Layer 6 of a small transformer language model trained on English Wikipedia (10 layers, counted from 0, width 128).
A neuron's activation on a vector x is SiLU(gate . x) times (in . x), where the dot is the dot product.

Input weights of the MLP neurons that the questions are about. A number n stands for (n - 128) times 0.0023.
n79 gate: 116, 120, 120, 131, 97, 47, 138, 141, 137, 101, 124, 199, 102, 100, 69, 139, 174, 98, 150, 88, 145, 120, 165, 137, 169, 178, 197, 148, 107, 76, 101, 151, 89, 106, 134, 123, 120, 154, 183, 102, 129, 116, 136, 108, 103, 94, 100, 141, 94, 126, 116, 72, 149, 120, 149, 132, 86, 172, 187, 138, 139, 92, 143, 154, 122, 105, 188, 196, 155, 159, 152, 151, 121, 101, 142, 124, 68, 166, 196, 163, 130, 129, 50, 125, 154, 125, 183, 197, 193, 99, 115, 80, 129, 122, 86, 84, 142, 92, 163, 142, 95, 184, 78, 130, 114, 146, 175, 189, 158, 173, 142, 173, 61, 124, 133, 118, 162, 164, 126, 103, 98, 149, 126, 66, 144, 196, 149, 107
n86 gate: 55, 139, 139, 80, 139, 175, 141, 116, 187, 39, 75, 108, 136, 139, 115, 138, 142, 100, 94, 99, 98, 105, 141, 98, 192, 144, 124, 130, 101, 140, 145, 147, 113, 47, 158, 214, 157, 79, 68, 129, 123, 80, 70, 116, 148, 79, 101, 111, 167, 139, 104, 122, 118, 125, 153, 124, 156, 204, 111, 131, 59, 34, 138, 186, 133, 134, 117, 186, 145, 99, 132, 150, 69, 99, 83, 95, 106, 101, 112, 159, 101, 205, 111, 67, 117, 175, 139, 166, 140, 156, 119, 149, 119, 174, 144, 131, 158, 55, 120, 149, 199, 150, 84, 95, 135, 134, 158, 79, 130, 97, 154, 68, 87, 85, 205, 40, 149, 124, 143, 145, 126, 84, 140, 164, 155, 97, 132, 127
n135 gate: 46, 48, 129, 158, 140, 141, 215, 146, 81, 158, 146, 130, 76, 133, 140, 164, 40, 189, 170, 126, 109, 108, 146, 114, 184, 114, 125, 153, 61, 105, 135, 106, 175, 54, 114, 119, 121, 67, 199, 114, 100, 158, 145, 43, 119, 135, 144, 109, 134, 81, 135, 90, 93, 95, 107, 149, 45, 167, 153, 127, 147, 58, 119, 201, 120, 130, 113, 126, 167, 158, 122, 107, 203, 110, 169, 170, 171, 99, 114, 80, 98, 188, 149, 136, 179, 92, 123, 139, 199, 185, 205, 119, 93, 88, 153, 116, 94, 186, 126, 152, 124, 114, 123, 43, 127, 147, 110, 150, 141, 123, 111, 26, 122, 103, 101, 147, 109, 141, 160, 132, 231, 136, 100, 164, 122, 127, 153, 44
n151 gate: 79, 100, 148, 35, 114, 64, 145, 144, 174, 143, 53, 105, 127, 135, 183, 120, 144, 195, 160, 125, 74, 107, 118, 68, 170, 144, 149, 154, 105, 145, 110, 155, 133, 142, 105, 120, 189, 137, 105, 117, 185, 182, 122, 130, 112, 175, 118, 143, 85, 120, 127, 139, 153, 155, 215, 28, 172, 172, 135, 91, 163, 101, 138, 154, 175, 202, 113, 152, 167, 140, 163, 53, 113, 51, 173, 117, 117, 119, 80, 117, 128, 89, 144, 109, 94, 74, 136, 170, 131, 135, 74, 148, 176, 144, 171, 145, 184, 109, 99, 125, 17, 93, 106, 96, 141, 163, 127, 128, 129, 121, 155, 148, 99, 119, 166, 93, 104, 177, 108, 103, 83, 80, 187, 146, 138, 107, 169, 93
n229 gate: 105, 105, 131, 95, 177, 191, 132, 67, 161, 59, 104, 105, 71, 87, 96, 76, 188, 156, 118, 188, 91, 81, 127, 103, 155, 118, 140, 138, 116, 141, 127, 100, 112, 136, 155, 158, 125, 94, 158, 110, 229, 139, 118, 166, 130, 74, 187, 132, 104, 92, 118, 77, 59, 144, 107, 134, 147, 189, 161, 241, 131, 85, 249, 64, 179, 144, 182, 142, 129, 59, 167, 56, 121, 138, 165, 104, 135, 117, 156, 131, 168, 71, 96, 145, 171, 126, 130, 140, 134, 212, 230, 216, 139, 116, 144, 94, 206, 226, 143, 131, 150, 173, 129, 106, 203, 96, 109, 89, 197, 116, 149, 198, 117, 96, 170, 64, 127, 122, 170, 162, 187, 116, 117, 159, 125, 112, 106, 179
n242 gate: 141, 61, 133, 53, 53, 141, 174, 187, 141, 112, 80, 101, 100, 130, 152, 31, 86, 157, 121, 153, 215, 121, 193, 135, 139, 177, 182, 172, 112, 158, 113, 166, 63, 107, 182, 119, 174, 157, 124, 141, 58, 164, 165, 127, 47, 143, 123, 126, 149, 140, 100, 86, 130, 71, 155, 115, 128, 138, 169, 81, 141, 140, 97, 135, 197, 141, 111, 122, 161, 157, 146, 106, 146, 77, 73, 163, 83, 78, 93, 146, 153, 165, 98, 59, 130, 109, 162, 148, 145, 67, 58, 154, 130, 85, 157, 162, 175, 109, 93, 168, 160, 96, 76, 159, 147, 132, 249, 165, 135, 149, 82, 197, 149, 129, 151, 138, 177, 162, 195, 178, 203, 110, 133, 161, 58, 117, 154, 129
n282 gate: 129, 168, 119, 141, 179, 155, 103, 119, 91, 137, 110, 124, 129, 72, 82, 140, 128, 161, 106, 130, 153, 82, 144, 105, 149, 131, 153, 170, 172, 173, 175, 81, 154, 112, 167, 110, 138, 99, 38, 152, 78, 141, 92, 197, 79, 111, 87, 133, 71, 122, 135, 40, 72, 135, 172, 119, 104, 181, 127, 175, 128, 119, 160, 171, 72, 154, 159, 132, 108, 89, 103, 129, 153, 145, 152, 135, 123, 57, 145, 173, 71, 90, 120, 116, 151, 148, 67, 141, 161, 192, 117, 211, 111, 144, 107, 128, 88, 106, 107, 114, 124, 160, 198, 175, 122, 73, 83, 74, 175, 77, 107, 61, 57, 164, 107, 95, 126, 187, 159, 113, 147, 96, 171, 118, 137, 145, 113, 103
n79 in: 132, 58, 101, 108, 109, 69, 60, 146, 148, 143, 138, 112, 77, 116, 140, 160, 85, 70, 180, 165, 43, 102, 197, 122, 61, 196, 146, 184, 112, 84, 74, 184, 99, 134, 40, 93, 138, 128, 128, 67, 131, 126, 126, 199, 141, 135, 125, 143, 171, 137, 127, 121, 84, 82, 105, 166, 98, 100, 153, 151, 149, 107, 118, 122, 158, 120, 199, 134, 119, 177, 70, 126, 141, 120, 136, 153, 119, 143, 83, 130, 96, 104, 81, 106, 142, 103, 79, 103, 174, 147, 107, 156, 110, 135, 143, 154, 95, 159, 163, 108, 143, 150, 110, 110, 109, 79, 141, 114, 126, 154, 48, 145, 86, 138, 137, 140, 138, 102, 186, 163, 174, 97, 125, 107, 68, 96, 60, 185
n86 in: 97, 130, 128, 111, 124, 146, 143, 119, 145, 102, 71, 144, 151, 59, 115, 125, 158, 171, 105, 153, 62, 130, 122, 82, 150, 142, 47, 61, 144, 192, 122, 156, 154, 117, 122, 176, 121, 125, 95, 156, 114, 79, 107, 107, 201, 109, 93, 108, 116, 164, 109, 133, 161, 145, 90, 71, 174, 128, 125, 114, 106, 69, 115, 136, 120, 91, 90, 129, 98, 119, 161, 120, 83, 127, 147, 94, 152, 127, 136, 187, 79, 167, 118, 143, 106, 133, 125, 119, 101, 178, 159, 136, 97, 173, 197, 128, 153, 97, 110, 112, 165, 149, 121, 65, 88, 108, 119, 98, 75, 144, 167, 115, 89, 88, 224, 146, 110, 79, 142, 112, 138, 109, 133, 199, 157, 136, 146, 143
n135 in: 167, 149, 191, 137, 88, 128, 155, 136, 132, 203, 202, 113, 150, 120, 151, 155, 166, 135, 123, 165, 91, 173, 105, 99, 153, 195, 130, 101, 196, 125, 126, 187, 129, 60, 147, 178, 169, 163, 173, 126, 121, 85, 144, 86, 159, 174, 99, 99, 29, 129, 82, 114, 90, 52, 131, 104, 115, 148, 101, 162, 140, 199, 86, 134, 113, 91, 58, 116, 122, 66, 71, 155, 107, 181, 157, 189, 111, 106, 157, 182, 166, 156, 122, 37, 139, 125, 116, 101, 115, 157, 64, 93, 149, 95, 134, 115, 160, 138, 124, 97, 85, 150, 132, 163, 134, 114, 100, 58, 136, 156, 190, 115, 116, 116, 136, 165, 106, 118, 107, 153, 97, 211, 110, 72, 122, 136, 164, 163
n151 in: 172, 121, 105, 115, 126, 143, 106, 120, 155, 80, 136, 150, 183, 97, 96, 126, 137, 192, 158, 162, 134, 119, 164, 68, 139, 154, 202, 142, 139, 99, 100, 138, 102, 118, 157, 141, 194, 156, 104, 134, 186, 201, 120, 186, 123, 160, 163, 100, 99, 105, 46, 84, 102, 148, 145, 123, 94, 220, 113, 80, 168, 93, 166, 99, 109, 142, 185, 190, 121, 176, 140, 108, 144, 157, 136, 91, 70, 113, 126, 170, 146, 140, 155, 138, 160, 125, 180, 206, 139, 128, 57, 147, 147, 103, 137, 132, 147, 194, 117, 119, 79, 149, 91, 148, 166, 151, 147, 137, 191, 102, 188, 157, 105, 112, 117, 91, 131, 152, 153, 165, 43, 89, 157, 171, 196, 65, 142, 137
n229 in: 119, 148, 132, 109, 117, 119, 140, 132, 104, 64, 135, 182, 164, 105, 85, 157, 162, 145, 113, 171, 112, 111, 85, 146, 148, 150, 111, 129, 73, 76, 110, 135, 130, 104, 58, 105, 143, 93, 117, 59, 70, 93, 119, 153, 134, 147, 82, 103, 158, 153, 128, 94, 143, 94, 102, 166, 154, 148, 159, 96, 131, 170, 136, 126, 120, 165, 97, 182, 119, 80, 142, 121, 171, 108, 45, 54, 136, 127, 112, 106, 63, 113, 126, 116, 121, 123, 132, 47, 118, 102, 138, 136, 182, 150, 114, 194, 124, 74, 131, 111, 74, 198, 113, 146, 172, 136, 130, 75, 85, 47, 145, 93, 164, 190, 114, 96, 62, 98, 97, 124, 101, 174, 129, 108, 173, 106, 106, 71
n242 in: 72, 137, 144, 130, 145, 111, 189, 132, 113, 117, 151, 129, 75, 121, 232, 163, 92, 101, 120, 128, 157, 161, 157, 129, 143, 144, 169, 110, 89, 131, 79, 175, 96, 182, 143, 73, 143, 97, 130, 72, 145, 121, 76, 126, 88, 113, 161, 114, 131, 138, 64, 110, 143, 135, 120, 91, 68, 108, 131, 111, 174, 74, 58, 85, 153, 98, 94, 92, 146, 121, 84, 118, 128, 121, 222, 104, 90, 114, 159, 204, 73, 117, 79, 133, 170, 151, 135, 132, 142, 98, 123, 31, 169, 177, 178, 114, 116, 150, 87, 87, 132, 79, 171, 180, 180, 127, 132, 103, 74, 99, 59, 130, 74, 155, 163, 162, 129, 87, 120, 108, 146, 122, 117, 128, 101, 135, 90, 158
n282 in: 139, 144, 99, 163, 174, 158, 105, 127, 86, 99, 122, 104, 134, 108, 137, 68, 134, 131, 106, 139, 115, 104, 124, 101, 124, 138, 137, 101, 156, 155, 150, 98, 207, 124, 118, 29, 92, 128, 52, 158, 119, 174, 137, 123, 152, 115, 106, 199, 116, 122, 101, 81, 139, 158, 188, 99, 115, 158, 121, 153, 78, 138, 150, 95, 105, 95, 148, 117, 109, 141, 186, 110, 118, 156, 146, 113, 146, 114, 115, 164, 119, 137, 121, 111, 142, 107, 68, 136, 87, 199, 121, 135, 102, 137, 132, 94, 120, 94, 181, 108, 139, 150, 173, 159, 137, 112, 88, 131, 132, 126, 71, 78, 96, 109, 106, 118, 61, 151, 131, 110, 120, 110, 140, 111, 117, 84, 127, 108

Each question shows a token from some text and the vector x that enters the MLP there. A number n stands for (n - 128) times 0.031.

" (": 143, 107, 137, 109, 116, 127, 113, 135, 117, 140, 125, 110, 117, 103, 138, 130, 126, 146, 166, 138, 122, 163, 168, 135, 104, 133, 110, 102, 128, 172, 121, 147, 122, 124, 172, 112, 130, 102, 106, 127, 127, 148, 135, 132, 129, 130, 127, 163, 112, 105, 127, 124, 136, 133, 142, 102, 114, 139, 82, 120, 162, 138, 113, 126, 157, 125, 117, 120, 55, 114, 160, 121, 110, 126, 134, 143, 159, 118, 121, 131, 122, 138, 157, 120, 116, 160, 126, 145, 109, 120, 135, 139, 99, 154, 146, 122, 121, 140, 134, 133, 128, 103, 123, 96, 133, 130, 120, 128, 136, 120, 139, 88, 108, 115, 128, 141, 90, 137, 131, 106, 133, 92, 110, 140, 107, 125, 195, 152
Which neuron lights up most? n282

"oti": 78, 186, 144, 120, 138, 104, 154, 135, 124, 112, 160, 133, 136, 123, 135, 139, 103, 110, 132, 117, 133, 147, 111, 130, 133, 115, 134, 124, 88, 163, 156, 154, 111, 150, 146, 135, 126, 111, 143, 148, 158, 137, 117, 110, 106, 143, 120, 98, 153, 112, 132, 124, 122, 136, 117, 133, 123, 153, 119, 131, 154, 140, 114, 99, 131, 169, 139, 150, 95, 155, 141, 152, 147, 139, 131, 67, 136, 177, 145, 68, 113, 91, 141, 127, 122, 206, 131, 105, 125, 149, 185, 103, 161, 123, 107, 118, 126, 152, 111, 120, 160, 93, 156, 131, 161, 110, 111, 106, 130, 132, 110, 147, 118, 124, 155, 125, 114, 78, 107, 138, 105, 114, 124, 163, 136, 110, 110, 103
Which neuron lights up most? n229

"hat": 125, 131, 154, 102, 156, 137, 111, 152, 114, 109, 103, 92, 135, 94, 151, 139, 119, 106, 103, 147, 127, 139, 120, 145, 151, 148, 138, 128, 115, 125, 102, 75, 108, 125, 114, 187, 102, 113, 117, 167, 106, 113, 134, 115, 136, 150, 141, 141, 145, 102, 131, 116, 137, 89, 145, 84, 145, 111, 150, 159, 168, 152, 156, 128, 184, 138, 134, 143, 125, 116, 136, 123, 143, 118, 142, 89, 125, 138, 146, 160, 132, 123, 156, 127, 98, 192, 91, 160, 116, 147, 171, 171, 106, 117, 143, 91, 118, 125, 117, 115, 144, 118, 166, 112, 108, 66, 119, 127, 146, 118, 151, 122, 130, 143, 144, 117, 101, 84, 105, 115, 166, 99, 128, 129, 151, 142, 134, 157
Which neuron lights up most? n86

".": 115, 102, 101, 122, 144, 107, 117, 105, 130, 96, 114, 143, 110, 135, 124, 116, 129, 117, 134, 106, 115, 167, 135, 123, 88, 158, 175, 146, 110, 115, 126, 134, 98, 96, 158, 146, 127, 152, 105, 132, 128, 110, 133, 118, 130, 138, 122, 131, 137, 148, 163, 103, 142, 136, 131, 144, 130, 122, 133, 131, 117, 137, 123, 104, 185, 126, 154, 144, 78, 138, 182, 100, 132, 144, 135, 152, 140, 189, 156, 149, 112, 147, 119, 155, 125, 154, 130, 115, 116, 129, 92, 146, 177, 137, 112, 149, 97, 129, 142, 124, 147, 110, 119, 125, 125, 122, 119, 103, 96, 125, 115, 159, 114, 142, 103, 129, 116, 134, 127, 132, 128, 108, 141, 142, 113, 112, 85, 142
The most active neuron and its activation: n79, at about 0.54

"bra": 150, 122, 126, 118, 127, 126, 128, 164, 124, 109, 117, 116, 134, 100, 145, 121, 89, 94, 115, 115, 114, 125, 105, 126, 129, 164, 152, 133, 137, 153, 110, 109, 152, 130, 156, 148, 132, 144, 143, 147, 122, 130, 114, 99, 118, 144, 170, 166, 119, 112, 147, 74, 122, 119, 108, 135, 87, 133, 148, 126, 162, 149, 127, 107, 170, 127, 160, 150, 132, 130, 145, 151, 134, 93, 141, 106, 130, 101, 162, 105, 151, 105, 132, 133, 123, 195, 133, 132, 113, 121, 151, 162, 129, 138, 114, 88, 126, 151, 143, 98, 109, 95, 185, 156, 79, 90, 107, 127, 147, 106, 98, 108, 147, 134, 150, 123, 94, 83, 107, 118, 125, 91, 131, 151, 147, 134, 142, 161
Which neuron lights up most? n282

"le": 135, 136, 114, 136, 154, 159, 133, 147, 138, 63, 116, 107, 106, 116, 140, 111, 119, 110, 116, 129, 133, 93, 88, 115, 138, 126, 133, 96, 120, 135, 143, 109, 125, 123, 124, 144, 146, 133, 148, 107, 142, 136, 135, 123, 163, 147, 149, 146, 130, 89, 152, 91, 149, 88, 122, 123, 107, 103, 123, 104, 159, 164, 131, 102, 171, 105, 96, 160, 95, 99, 153, 115, 185, 130, 127, 102, 116, 127, 144, 149, 139, 122, 137, 153, 110, 163, 123, 144, 103, 154, 185, 168, 171, 151, 105, 121, 125, 146, 121, 116, 165, 148, 168, 125, 123, 130, 143, 119, 138, 123, 127, 114, 112, 123, 114, 145, 123, 106, 154, 152, 165, 150, 81, 138, 108, 136, 121, 146
The most active neuron and its activation: n229, at about 1.3

" end": 97, 123, 154, 190, 143, 118, 147, 97, 106, 115, 99, 133, 150, 130, 125, 114, 134, 108, 126, 128, 137, 131, 122, 71, 98, 154, 140, 159, 101, 130, 121, 132, 147, 152, 116, 72, 138, 119, 120, 108, 146, 136, 138, 136, 150, 130, 124, 136, 120, 140, 156, 153, 129, 125, 125, 148, 96, 152, 115, 117, 166, 112, 131, 134, 182, 97, 101, 126, 86, 116, 156, 107, 100, 94, 97, 137, 130, 115, 114, 145, 94, 169, 130, 149, 89, 172, 128, 170, 60, 138, 113, 134, 146, 116, 142, 115, 116, 151, 117, 142, 146, 101, 161, 94, 99, 108, 143, 100, 105, 122, 110, 131, 98, 139, 130, 136, 123, 176, 110, 130, 127, 148, 130, 127, 138, 148, 125, 145
Which neuron lights up most? n86

" Band": 143, 102, 157, 138, 153, 85, 107, 143, 118, 132, 115, 112, 141, 124, 105, 105, 84, 119, 124, 129, 147, 151, 126, 162, 128, 131, 127, 119, 140, 147, 149, 106, 101, 140, 123, 121, 146, 143, 78, 145, 111, 127, 122, 137, 140, 159, 119, 158, 125, 135, 118, 169, 156, 114, 121, 83, 107, 157, 138, 115, 173, 147, 135, 127, 110, 115, 104, 123, 107, 138, 111, 147, 93, 93, 137, 139, 198, 115, 113, 151, 137, 112, 166, 133, 118, 177, 122, 128, 81, 117, 115, 106, 115, 134, 90, 95, 118, 141, 104, 123, 127, 88, 188, 149, 133, 124, 150, 145, 117, 136, 153, 119, 113, 131, 110, 111, 99, 142, 125, 102, 107, 116, 86, 143, 147, 138, 122, 162
The three highest activations, in order: n79, n229, n282

" +": 127, 147, 118, 121, 121, 104, 110, 140, 125, 96, 180, 109, 84, 148, 136, 137, 159, 110, 146, 137, 104, 153, 135, 124, 103, 97, 186, 101, 99, 122, 125, 141, 134, 129, 151, 157, 137, 144, 140, 111, 136, 143, 120, 149, 161, 113, 162, 129, 107, 140, 115, 114, 122, 168, 134, 120, 133, 138, 102, 150, 146, 139, 99, 116, 193, 113, 134, 136, 90, 156, 179, 112, 113, 148, 133, 182, 150, 145, 163, 115, 137, 135, 153, 102, 96, 159, 114, 169, 119, 99, 121, 121, 113, 158, 125, 122, 120, 130, 147, 130, 163, 95, 141, 120, 140, 137, 133, 112, 118, 145, 133, 130, 145, 121, 104, 136, 96, 100, 132, 127, 116, 152, 117, 102, 122, 120, 120, 139
Which two neurons fire most, strongest first? n86, n79

" 17": 107, 132, 139, 162, 122, 123, 116, 118, 86, 135, 156, 126, 124, 138, 118, 116, 118, 168, 150, 121, 94, 138, 148, 119, 65, 104, 133, 122, 121, 145, 98, 168, 127, 132, 112, 118, 132, 156, 128, 116, 73, 144, 140, 125, 152, 120, 122, 161, 108, 134, 99, 148, 130, 122, 139, 123, 102, 137, 138, 133, 191, 170, 138, 159, 146, 119, 126, 87, 98, 137, 156, 106, 121, 133, 131, 130, 129, 125, 110, 127, 124, 101, 141, 138, 95, 156, 155, 138, 125, 69, 106, 148, 138, 117, 145, 141, 111, 138, 118, 138, 132, 90, 122, 127, 130, 143, 108, 110, 99, 130, 144, 101, 150, 155, 115, 137, 98, 122, 122, 146, 126, 116, 166, 100, 121, 133, 104, 149
Which neuron lights up most? n86

"a": 138, 148, 167, 136, 137, 139, 105, 126, 94, 151, 152, 164, 170, 135, 128, 147, 104, 137, 118, 121, 142, 148, 90, 95, 105, 108, 109, 85, 127, 172, 137, 145, 97, 145, 133, 140, 153, 146, 142, 123, 154, 136, 165, 90, 153, 125, 126, 126, 114, 108, 111, 182, 172, 140, 140, 115, 114, 155, 149, 118, 175, 128, 116, 132, 157, 144, 114, 143, 77, 106, 128, 152, 145, 121, 126, 141, 139, 155, 132, 103, 142, 132, 109, 137, 134, 144, 120, 154, 156, 123, 143, 94, 161, 147, 139, 124, 126, 128, 124, 146, 163, 100, 175, 135, 151, 160, 126, 119, 106, 142, 164, 129, 138, 134, 133, 123, 133, 119, 108, 162, 126, 138, 145, 123, 131, 140, 79, 117
Which neuron lights up most? n79

" 1": 135, 116, 115, 119, 109, 127, 91, 121, 129, 123, 180, 117, 136, 137, 120, 129, 137, 159, 144, 108, 92, 163, 132, 111, 121, 128, 166, 132, 95, 140, 122, 150, 160, 137, 94, 107, 140, 107, 127, 85, 101, 144, 115, 139, 127, 124, 127, 159, 111, 151, 124, 150, 136, 109, 125, 115, 131, 173, 97, 126, 148, 141, 137, 153, 159, 123, 122, 82, 106, 131, 176, 105, 121, 145, 126, 114, 146, 154, 113, 118, 134, 124, 166, 121, 114, 171, 114, 160, 126, 91, 126, 123, 128, 139, 140, 118, 112, 162, 122, 120, 142, 98, 140, 143, 121, 120, 118, 115, 146, 108, 122, 106, 123, 118, 131, 146, 77, 110, 104, 157, 94, 121, 122, 109, 134, 140, 91, 158
The most active neuron and its activation: n151, at about 0.19

";": 129, 121, 148, 125, 138, 107, 112, 121, 146, 93, 120, 130, 142, 93, 147, 92, 143, 126, 137, 135, 129, 134, 112, 139, 162, 136, 132, 105, 130, 152, 137, 132, 131, 139, 125, 106, 143, 145, 110, 170, 119, 119, 115, 133, 146, 137, 139, 128, 131, 110, 111, 116, 136, 139, 156, 125, 122, 130, 149, 116, 138, 145, 151, 124, 169, 109, 144, 134, 68, 126, 206, 121, 109, 150, 133, 120, 140, 154, 115, 143, 151, 143, 155, 120, 110, 143, 101, 144, 112, 132, 129, 164, 130, 140, 116, 115, 147, 128, 132, 118, 125, 68, 121, 125, 156, 100, 117, 118, 115, 124, 122, 70, 126, 123, 162, 134, 112, 89, 129, 116, 122, 126, 115, 129, 96, 131, 102, 117
Which neuron lights up most? n86

" |": 127, 134, 139, 132, 122, 105, 127, 126, 136, 113, 123, 125, 153, 124, 123, 109, 146, 132, 150, 115, 134, 144, 150, 127, 140, 149, 127, 123, 119, 131, 115, 148, 127, 101, 126, 112, 121, 127, 129, 96, 126, 137, 152, 137, 145, 164, 124, 135, 131, 145, 112, 108, 140, 122, 135, 131, 123, 151, 140, 120, 152, 122, 122, 119, 172, 119, 139, 116, 45, 119, 181, 119, 117, 131, 136, 112, 143, 154, 138, 148, 131, 121, 132, 113, 102, 145, 113, 145, 85, 129, 143, 138, 139, 132, 119, 115, 179, 151, 157, 125, 149, 102, 111, 150, 135, 114, 130, 126, 118, 108, 129, 108, 143, 124, 140, 165, 99, 108, 118, 137, 115, 134, 118, 137, 132, 130, 106, 135
Which neuron lights up most? n229

"47": 135, 146, 115, 114, 127, 90, 134, 131, 95, 108, 126, 137, 91, 117, 132, 181, 132, 116, 128, 128, 98, 143, 170, 121, 128, 179, 126, 143, 102, 122, 100, 131, 145, 113, 113, 112, 127, 131, 143, 55, 120, 128, 123, 151, 160, 107, 117, 161, 116, 144, 147, 106, 130, 145, 100, 136, 138, 140, 148, 145, 184, 136, 88, 135, 186, 114, 152, 135, 124, 99, 150, 83, 120, 156, 135, 126, 156, 163, 143, 151, 106, 144, 102, 134, 115, 117, 138, 142, 137, 98, 87, 150, 149, 133, 110, 139, 115, 151, 145, 115, 112, 129, 157, 135, 147, 113, 141, 158, 126, 145, 107, 136, 85, 126, 106, 127, 151, 98, 122, 130, 94, 115, 137, 139, 126, 117, 79, 154
Which neuron lights up most? n79

")": 134, 181, 126, 154, 140, 106, 148, 119, 119, 139, 137, 120, 162, 89, 152, 128, 106, 120, 129, 112, 113, 127, 135, 122, 124, 131, 118, 114, 107, 139, 161, 114, 134, 131, 123, 110, 113, 115, 127, 149, 95, 107, 120, 116, 172, 137, 147, 158, 114, 124, 147, 174, 138, 105, 137, 121, 124, 121, 127, 125, 143, 144, 126, 136, 127, 147, 111, 130, 64, 130, 174, 114, 135, 139, 145, 143, 132, 134, 130, 88, 149, 134, 159, 106, 114, 144, 89, 150, 100, 148, 137, 94, 120, 147, 111, 124, 133, 143, 130, 126, 110, 137, 151, 143, 114, 106, 73, 146, 153, 124, 123, 96, 117, 103, 124, 127, 88, 114, 136, 111, 118, 124, 129, 123, 146, 124, 68, 123
Which neuron lights up most? n282

"t": 149, 119, 129, 161, 126, 137, 137, 127, 131, 127, 131, 152, 144, 150, 153, 157, 133, 147, 139, 144, 116, 120, 131, 138, 126, 108, 124, 99, 119, 151, 135, 93, 132, 148, 114, 113, 180, 119, 140, 157, 113, 100, 131, 89, 158, 140, 131, 143, 152, 148, 133, 173, 159, 136, 119, 113, 110, 96, 79, 166, 139, 141, 117, 135, 107, 163, 94, 126, 76, 143, 122, 108, 132, 115, 135, 107, 126, 133, 113, 166, 175, 123, 94, 136, 126, 131, 146, 145, 100, 162, 129, 79, 112, 150, 167, 125, 123, 121, 110, 155, 103, 133, 155, 114, 150, 152, 82, 106, 141, 128, 151, 178, 152, 127, 116, 113, 104, 121, 116, 144, 143, 101, 125, 119, 161, 148, 94, 150
Which neuron lights up most? n79

":": 133, 128, 110, 90, 123, 107, 140, 124, 109, 116, 146, 157, 143, 139, 120, 147, 147, 103, 139, 110, 142, 138, 166, 112, 111, 120, 176, 122, 114, 120, 100, 133, 109, 129, 166, 151, 147, 128, 133, 124, 108, 156, 116, 129, 110, 153, 133, 135, 136, 120, 152, 135, 132, 136, 140, 141, 142, 170, 123, 123, 150, 121, 103, 145, 166, 122, 148, 135, 88, 136, 178, 126, 134, 119, 132, 114, 162, 134, 112, 123, 137, 107, 106, 122, 124, 171, 131, 132, 99, 112, 104, 103, 142, 160, 117, 115, 105, 110, 144, 139, 156, 61, 111, 155, 127, 109, 108, 125, 74, 155, 125, 95, 111, 95, 106, 145, 118, 115, 95, 156, 115, 119, 145, 136, 117, 107, 109, 172
Which neuron lights up most? n242

"6": 113, 146, 143, 147, 107, 119, 120, 96, 107, 98, 142, 133, 111, 133, 136, 148, 137, 123, 139, 130, 84, 165, 172, 134, 122, 129, 138, 143, 104, 122, 137, 127, 139, 115, 116, 111, 132, 142, 95, 88, 149, 151, 92, 176, 126, 114, 108, 124, 111, 162, 133, 112, 131, 141, 117, 122, 157, 136, 143, 140, 134, 159, 128, 109, 182, 114, 149, 143, 125, 124, 172, 85, 121, 176, 130, 122, 165, 145, 136, 178, 124, 116, 117, 139, 94, 147, 145, 139, 102, 89, 105, 127, 113, 149, 109, 118, 108, 160, 127, 128, 148, 149, 142, 126, 150, 127, 113, 110, 103, 145, 88, 150, 110, 125, 117, 111, 111, 115, 121, 140, 116, 132, 145, 142, 116, 107, 70, 149
Which neuron lights up most? n229

"al": 123, 106, 131, 151, 154, 169, 128, 167, 111, 94, 102, 110, 96, 108, 136, 117, 113, 117, 138, 118, 123, 135, 132, 121, 89, 113, 99, 90, 122, 156, 128, 120, 133, 176, 120, 127, 160, 144, 119, 114, 103, 149, 141, 112, 125, 132, 132, 111, 160, 132, 135, 130, 125, 132, 111, 113, 125, 83, 138, 113, 135, 142, 116, 119, 116, 136, 124, 122, 120, 142, 191, 95, 140, 133, 129, 115, 127, 134, 121, 165, 135, 96, 112, 121, 147, 120, 124, 133, 132, 149, 135, 157, 144, 114, 127, 152, 112, 136, 130, 137, 116, 135, 149, 116, 113, 147, 148, 99, 103, 129, 112, 79, 131, 109, 159, 114, 49, 115, 113, 128, 131, 120, 116, 133, 119, 114, 92, 124
Which neuron lights up most? n229

" 11": 108, 167, 117, 142, 112, 144, 117, 112, 98, 153, 140, 139, 130, 159, 122, 130, 131, 145, 153, 115, 93, 115, 142, 110, 91, 111, 109, 126, 121, 138, 101, 179, 89, 138, 106, 125, 157, 130, 108, 126, 118, 145, 161, 91, 150, 133, 128, 139, 104, 123, 146, 166, 171, 130, 135, 104, 130, 113, 136, 114, 200, 156, 126, 152, 98, 141, 130, 90, 112, 122, 150, 101, 138, 106, 144, 158, 106, 115, 119, 108, 107, 107, 116, 160, 129, 145, 158, 122, 115, 83, 138, 144, 121, 126, 105, 122, 120, 157, 93, 143, 106, 103, 104, 123, 139, 131, 127, 123, 95, 147, 131, 126, 129, 122, 92, 119, 128, 87, 72, 144, 113, 95, 123, 117, 147, 138, 95, 144
The most active neuron and its activation: n282, at about 0.31

"800": 127, 87, 160, 103, 120, 118, 114, 162, 121, 155, 126, 101, 104, 153, 169, 122, 147, 117, 116, 98, 107, 143, 136, 74, 103, 123, 126, 129, 133, 120, 88, 131, 107, 140, 108, 149, 162, 121, 116, 104, 115, 124, 111, 117, 152, 130, 135, 115, 105, 137, 162, 135, 128, 118, 137, 114, 138, 145, 105, 119, 166, 127, 104, 119, 125, 123, 140, 131, 104, 143, 152, 111, 156, 106, 138, 117, 156, 127, 135, 174, 112, 95, 131, 137, 133, 114, 178, 157, 112, 103, 127, 141, 112, 151, 102, 125, 105, 138, 112, 151, 111, 104, 133, 103, 88, 169, 170, 137, 89, 171, 106, 148, 105, 117, 152, 140, 124, 81, 104, 122, 143, 130, 136, 146, 143, 133, 83, 140
The three highest activations, in order: n242, n282, n229

"p": 132, 118, 105, 103, 145, 111, 137, 130, 130, 119, 134, 154, 163, 106, 129, 141, 125, 120, 132, 144, 87, 133, 94, 123, 122, 105, 122, 101, 128, 138, 129, 139, 119, 147, 144, 160, 140, 134, 160, 135, 143, 132, 108, 132, 160, 147, 146, 172, 158, 193, 135, 115, 128, 134, 118, 114, 110, 125, 126, 131, 142, 184, 141, 112, 185, 129, 160, 142, 106, 151, 135, 116, 128, 131, 94, 112, 162, 100, 142, 137, 170, 132, 99, 128, 111, 127, 103, 128, 81, 103, 118, 119, 119, 142, 75, 111, 134, 108, 119, 132, 144, 175, 172, 126, 93, 94, 122, 136, 142, 111, 111, 154, 117, 120, 104, 120, 108, 139, 164, 143, 130, 132, 112, 121, 116, 100, 101, 192
Which neuron lights up most? n242